Layer 4 of a small transformer language model trained on English Wikipedia (13 layers, counted from 0, width 64). Numbers have three digits each and are written without spaces.
In attention head 1, each number of a token's query or key is one row of weights dot the token's vector x. A token spreads its attention over itself and the tokens before it by the softmax of 0.177 times query dot key.
The model reads these tokens: " air" " traffic" " control" " services" " to" " one" " A" "E" "W" "." "\n" "\n" "==" "History" "==" "\n" "The" " " "3" "3" "d" " has" " been" " a" " part" " of" " the" " " "3" "d" " Com" "bat"

Query weights of the head. A number n stands for (n - 500) times 0.00078.
q0: 522504319582570360483592426424497624448514622663562613440679490485683520289568620419365570569656325587501582624444380337609414567572546559500441383435464604599538536449374534442427259349505530
q1: 493266445587678637407398433364396598544418593673671580652523737328625390535595647683395311808671454708374356774808526374307459690490446721349330305492642667306574606398425573308907350355128584
q2: 479588564410436607802324759492701472331350516535522579437673506597056739639554369580523543176399511290226711269556426613465637479703542410618625442542400528502429443613550282376394589793664521
q3: 399636410642743347328787395523554414409611357547312317647246365712510588545334519288451650504498720700394519588172545466695369393373333348583356963259201171533711542625458398704344652512722536
q4: 551465782366652293496268436507574517300500371567553559406529583500313600558446436585523602329597404350277589385629578578630487633636632357428623570696555275414517600693444508472369501731477366
q5: 509619588776735288395358450662301635359468383245446445494414535389631515383384613443487524455711550585665579678566551080709586416366595391414345627532486085483652601670560517779622489504538316
q6: 274615487448502689460427500448650399566445396465466713532421473469348423457665526544541552351373420603774493461312674619480672450919443280582448448584281623529659426495570416486241718446559556
q7: 594533239452173510422656354239732363369261652440473637573734597609352568597543517675451632750600389295423460392234439555304682765549683287657516443389395460449292680341491654507293424580502194
q8: 401472567506571195503417774319499632529523883722279506444554605606401608464551528596426724388395383479504394337722491532601557587629419654497616340522477371548258334718486408483473617682681383
q9: 651629611443572441653449671459481526252430431419472427349689292453329677553398401502840257352537438320436658487498478518518763436733667484595446429628622453479464361451509454556402571540621515
q10: 602613709480431367658509566574421340419277516343497517347764494633393564704388333396791484275472537249308729294572566468373605411508513380644401613601673277723460472593590558473482563716685535
q11: 585495463533541494670555450496445565495671662624455334453433396417494445327688409474430268585549363708579446444972368323711441534435521679334558426384676756730481438396415388399436457370496485
q12: 413665675585612493617543552611550433453604358583358337452258475485329592550667617542526514295542385473442383440530422681587421439590535342459417600398371465409554411612440500505532534508515513
q13: 534406524498185397497417344267446527668413539666484713505767603244624390366517509658629488799443312258615381368507636425459511769402658624499560229538575623460151552311463671508448443415367435
q14: 507502411450531446352695534361572548510519701624376334449625451716603307428671537654514336673307351639445452403911473586554493638562425607393532327519557674305597429356458472350368454482377403
q15: 512626595633461617396534574522458536402265271383453501333417406826329521598215291352609660160652624201403746545405570423390665580311575441503305693739441205692384371601753393529503682719588596
q16: 471441570438562741393495522568585389634630500582514502631308386408752394481641527536318587659481506629535228731517491505451493437572478474538558447387423675294536541599333664442456559376498480
q17: 393546533275453489533378715518421455437405128460588722418479403568456397631434521489484527243279545534593629454457449583680427578790537749402553742643499598574588498543432402345338686545623531
q18: 432475585279347376430429568422688431597344639793342732477530659457493379555664588543595356500433484383477324431430573625511498530607501548558622410695422848470361429595401480367424572471449494
q19: 473455400499459690449563412471674519488717393425280374612274436499680478526576690503254725637616622579545310530358344470513361397304455459535599649428337567449563580491390389520524514358405583
q20: 416600464455631526501693744551478494547458329452297517523729463650466580488403473501544553298353561482374461416425572510481474329766404586399566628772579619528603378536630345400299515494535612
q21: 523381340597382606370812295399508501511645410501436273785301555638530487473567618489147619701554813803622282724639507532491315628202448560532541748411240553501553730347383524406371456375448486
q22: 347453569315562433452395574400485428504555440559271677506298556483422608565658589558373639478494533637455327437490598579599556483610455525447466588360419578447527613624449430460462579567524606
q23: 475704433575820456637497479648340468423475497614551591580643425549479517642555450331687197380448653581524698588422453596541287466443416384334500583516818561741611496574591566495393448423700581
q24: 547335604588399491582323474459515530563365478369456674446710521551475433447471610511572499507562467592493630463678586100599559451450651452527480382508586556467413474501413592371296417337505521
q25: 494556671519311514524731488424495542419204465414369551405574546628409542668352439339484902383519611492533593459291723569441409799542501581570433860651410421608360594579530545581329626694405525
q26: 619420520459388320508437354254594440418404713521614731585662425441486452539518589701649394634634348330443519650434563400383543657423548622482458400491420449578474529390516545506475279410490312
q27: 471582723314495574776454933619573383501417523478436432375675434573285674624488341563624599272276316352377776279212380659423634173710625331635570594637706654618435291570567552385424530583721604
q28: 492591612274388386444489645325780358445551588667337439284632559532405466566640485592538818525425320315601267417455509815530530702647392565481724456467308707353423290626289435592373663609615489
q29: 427447304494553551630603281397446575581435553704688467614549642491719236370583605508266435640410641807637351574488487511497255654394469559511504366348488687250512665438306680334405304376360577
q30: 595598445361504574547579605621553408771369435393537342518419547411418421640398392363430655469284400437579499415256514654374491570570275539460611557658587523537395507570500489634465670365531524
q31: 443577666522788364441496530411619695535669646433407486502339369235515623347623479367461681577602354604718501428487515473583533385560326654254484500544480457700607429548524394699369653566515387

Key weights of the head. A number n stands for (n - 500) times 0.00068.
k0: 661554398820434329336558319435558486538491545435574429455589417392544455478201466426414391518730629414480557785620599264506526639320668461442497575638465220592621584505619570669535437462523502
k1: 532475325871415462309688330595457619437596513468523351599640580483595511376197451453593497539633797363482695790517570282573423621297449428550413665499533195646523659583710573676630323666561455
k2: 286405432328499568488323602440595386513431529732442611495400787486465557547953510718527374600245295587579338311645448766567424420604440572455701335460443794290566480507300476313476504335490665
k3: 255677682196471554664299918405554396399525663355306426359469089385427610571663452558535324122527303687432705195640440571624807451783551446446560394561444864567336444446617455352428715555541493
k4: 339490453206346462484315565378580493506586660680385433481581466571681598402778596682492532309345434546406260265490478710622424478469475570536627330555476838309573552373327536368362528490452457
k5: 496575557313371451605524933434542468501634606396306440358482340609538497427420314540530580393386485547388662066489497609690555380641534657653436485610533853553400200420709504349401848456560577
k6: 469309650342557564521340465374478265550359508641463731558657819492532450592850731570489407491309332364482293338521357631502369480555385369324697305365575563412449404578346661506525591512432622
k7: 546559590824529520308576306572370444499486393327549248413584550619573505510137580433441437454689638742627358974362510590579574554229566403389379753315521370428531703625513693598435333558469617
k8: 357607463229386466549273543537584271415517619782326685560569629586463519544766652580382558712536452501531221355546561554596500444756315452464797270495357564399509638443320527236613467541305533
k9: 351530483281497691542368628502442518541473447606546605553529492627485361542833460537466441471204430547428505279566531774487418404704470624378682251499457758335408358507262592269357579483392503
k10: 355602486323472540707518809667671513563494500674498489547586492504505589518873505540625545477165310699398372283447514812450637475743388637599704301615434898489432451464287596423482624441351467
k11: 577406288716467456237409404439478644539484570516618576535537625471524411497371678543496623851543649310615474672414564157341323478449534591399551442682448154403541559555532454605795289552344457
k12: 375373305126508534376324602354535588433472551647686767489445601452659409513702529368429661596454508501477390474457545327566283584452489578338669417474454459377652586551261468399477472622445619
k13: 711432406768447491259704101470544464373690487301574371625544524606611377459262679322404608625623656462528560786522518386470572481357356434448375594384467139440493675584504666683387278577426388
k14: 510589405647467341294537207386459519623567459533633480581591552466489322391361698372541470566824717435578501704397607230420409494372648474550436755412466293427518764622495490553720261574426387
k15: 450533626326469637579289824657646303484597640548541502404535377453387521525594406644513409428214387547553464130516415769562485443707493554566679361453524873575353275500339437208441577337557551
k16: 523322407768489626282498172532385612408483411505496482492508492512444564587359671338567421485675614408577578702312532402514514589279611438392309584468493102585411555622648520730561414634583451
k17: 369511722103489366660478647496534463587522578668467599482529611596431535468905561451475490486233261482499459309504568525417546437545477431553556159537438744268493457463252572382550584506597511
k18: 474391324589465409391453220409451468688545465674585701621705797379679512367515598335329488786643587552504469799333475394433315697438333383407580446322494236375540667511346684562593226721426470
k19: 538566581693642463409487288414401600435290465349463476530418373332552486385253459470378447482712494457467742761325507279430645567339597458406335687528562259599533611592633367636508544539705583
k20: 284400557141485475672353581458585344595442593670602540559421581446443457465825397683590347403297408437533430316523546600532610603821462464395755155449613724518537389393351500387570399417582464
k21: 474568551815602490403534401448459661581465427264590355439391439426388549527184505422457483568733571407444726734412543269510679470338572475552341795406398292446494680570759370726532545640652449
k22: 264466325511599406437470290387547561469455574534484627538516674476420571360539660503514553696684463349404353583315442243498532551401436342286447584564431321335590609468307592629525576666628714
k23: 337547394202416547668466946612483483522549500554766542371494408288542578698571369348595457507396363304383470509695478631579457555672594604632472298710486732344525145439514395528464456385412337
k24: 816676279896502478260548359449556496447729503554671450425451616670657453563559493381449411590478638500411422517341539464503606682360679465448395503510434219413491642485513671688482560535465453
k25: 497555516231486557605403697648636360622667655499558454526339463488445587485652430642438491401342266486430418230497618762518575396528529398706569357475625861357241477461324392352348720564504492
k26: 628602473769547418461643265533330658452549364421490291444564488476572436393248566389460525605654754645416526767538512388544366609365471383395289626508592338429587633455716616630503433699570460
k27: 506469412277489556601439701581495429515346465738614685373548604463440490517943550650432423520286311666521274431446428690470418566701462559542646178459541768359367406510262503237535509399469533
k28: 335345548337459399333427235440492445513421569696498851736459800468472458459739728459212543563552576549630260644457530344549362511634345420357607350507550620220319649552143604536469404749491457
k29: 591630433711419457300668297393488587491493317343517361437507424469549535574289655295436529593606670382511565797437573280487523499235576326535214613400461185571627730595644485733571368486462366
k30: 460444679264532516729400540525623496574449498607536637668507550460446641606783459649502598464398399424509274312415589621416558333626476594552607238496635839451388305540447500212379486502492433
k31: 421365403272350559716352582555469419635397682546435606558472543560534631480742572629416626557454372429412433128664580442563550548717407654543632232570700615373294261511507426325599569502437634

The vector x that enters this layer's attention at each token. A number n stands for (n - 500) times 0.013.
0 " air": 351376553248515524636307640589519480465520559568471667544487493485513742404863451542419466566317461482550437269570535392510505525601477473502488313518471677518515416458401575303508633510529555
1 " traffic": 325392517259500511663317688573526473502537558551505600498477520489561693414883474560437463520309433590568399296559511397496476498636497541540491314523483688491496361493349585357501618476510535
2 " control": 387400519264492494674341695581476504445541557535463590495470534469561598465912499554434493554319415571572396217531508403537519501643483494529498302484514722501477404497384611338522624478469539
3 " services": 344419557252515500619352686555477476507560589544497560483505509456572624417898493548439482529333402619562385274535465393528496499656485509512542296504519719523507352490355614351503607469508523
4 " to": 412433527291537460625390690577493436475490590580451601534513552505591578387879527517409486545296441601543384183538515386542508494649456596521514354498500707530469333466366586329513608450488534
5 " one": 421352517297518483649369715525515525419520598563421598494520492482544568437951510580449452569322451614557360219513530464469501480627476613544491313524507654454496387487381569390474632442459543
6 " A": 432381497301535440681363685454468429433479572583451610562517497486593596422864541573496446526259493605503378191500540490512481506635476553524532330500502711459472378479361622368494625465527594
7 "E": 395440508305501488654378696461480466418480507585475598589527464449548584428906500601501432516333472612500389204500500465498480473693488498501559329519573749474464404410333624373514590500538600
8 "W": 405396547279518476667398720543459438495508531553460623565546480412556575409890544573525423491348461570502356168512480485506467455688515509466554359536496725504510445426341621361521540489508587
9 ".": 368417537272529468681395749538537483485484602646451628520454464468540551462871574499513417487365450580477325274512493456574504468684450500456507326491623736484481399507368603379465524513499502
10 "\n": 414399544292558454684379723516510494429509572646479630556501534452542635417904580505520456496304465538492424236521467455552470470637446503502514316466579683510484347501313535344522501504536536
11 "\n": 416391537299555474690377726517502492428504573653506632550510549459525623429892588509522462495291469515480439242529472466509479474630443506507510304468572673513468337502313528326550492505540556
12 "==": 395401560265513544648321710476451445404465552624475678568501518433490590486864576536464477514385467584517456290539467390479524514665454542489523266469624661546472388523309512313547556519531577
13 "History": 377406541328527515659376729466454462454536531613468585494524545418529591427936579545502487521323405535561423294526484466460485471653481517487534233517550650525455392512346589327604553440534572
14 "==": 394417563270507525617332710474455422408492548627454670553524522426517583476879580535450476524415445636521442279525461399534533509669456558488539248463613657548457400517306521333513558506524554
15 "\n": 428399533313557465656383716501506465416523578670503638531551554459537615423893604503516468511322446546480438236520466468536505477631443516515510269461540655531452353499302535326541473492535539
16 "The": 408399519305469498649403671503477439376492590644477663543525530449517560477895620528499434514317467549482422251530541467464473513669454621498487271534519654500451373496340580331594565447528560
17 " ": 443405517305539534697373709529470406475494573648499608557542544511511587391877598590471446484284452587464404254502543484468491496637449556493515269497554692518447400478335521327508471485515574
18 "3": 367378515269487516685415718520512495469505579656506628511558537495503507422884624563505441481292457549500440255535474501470464429662490563518505298506500701501484412430340538325555495470523570
19 "3": 370375532269488503674410721530497498474520570652497616505553545494515505432890625557504440472289458557494435253547475499491454425665483581508512301500509698492480412434336534333564504474519567
20 "d": 439385591290515516663402739553457433510511516642547638505506545490556476432863581549492465490298450505518399213511477485467487485651429578509520309503571655499409425488301624314553561477470582
21 " has": 444378575299512526628376674560503476454521594616453667573510527454535579476877579528496525565341434546502357207525501435474482469659432548481513296514555651557459348451272546356554535506452547
22 " been": 404408562324519523616411691505512461474502543652441674542503528465505591421858545569428494579349419553562382261531538476475491431654435572526519248492579661557423381459272563340592546488489522
23 " a": 418389510306520490639392680495483443444493569656434654540522528475516603459884588594448434553342438567557380267497575494444467519593441615531510277490518679495416364472302565350542595469545533
24 " part": 431400555328523516687373690485522457475529574597432587487538550423492525474977604594475479545304430557573377228505474476475518518577498545550529250486477672473453442475345558374579529458466494
25 " of": 416433543273522490653366675520523414476483595662522630527532556508526538405882603478435539524247460567515436239512464457550505536625473596490534285520501681508431413438320571332528543459465528
26 " the": 423408545273500469647405658500504446414484614665449686541516536461504573457874616517471459534307461585528391272506544499470453542611473612539508272487493697487443394478320590346510580440512504
27 " ": 444411508309536535680369682512513405478485574658476617565538536517505573374889617603447459493296444612488378254486538507488494501640453539511532286488517710515455416465330531340460478477506556
28 "3": 366380505273481517668415689504552494471494579666488639516557533498497493409895640573483453489304450573521420258522468521491465432664498548537518314498463716497491426419334548337512501461517556
29 "d": 435392569291512532659405708527508427510486524658537657515509538494540464412872600567472480502309443516544385217489472505465497492651441547530529314501533676504416438469297636317507558466465573
30 " Com": 422423545240496505638338676458474476446499504571497640532535581464546586537953588603530528553261480600456400243488502457487494495587502453489556325462498749515457419476338579364482466484488572
31 "bat": 410401505237474543683378674539478465535532521591556646481506530490541534470874600542510494531327435550523429271460453474516464495682451530514543292526476744501450432502279653314481498466472541

Token 12 "==".
To which token does it give the most attention? 12 "=="

Token 15 "\n".
Which token does it look at most, and with what share of its attention? 15 "\n", with about 30%

Token 10 "\n".
Which two tokens does it look at most, in order? 10 "\n", 0 " air"

Token 8 "W".
To which token does it give the most attention? 0 " air"

Token 21 " has".
To which token does it give the most attention? 21 " has"

Token 5 " one".
To which token does it give the most attention? 0 " air"

Token 6 " A".
Which token does it look at most, and with what share of its attention? 0 " air", with about 40%

Token 16 "The".
Which token does it look at most, and with what share of its attention? 16 "The", with about 30%

Token 7 "E".
To which token does it give the most attention? 0 " air"

Token 11 "\n".
Which token does it look at most, and with what share of its attention? 11 "\n", with about 40%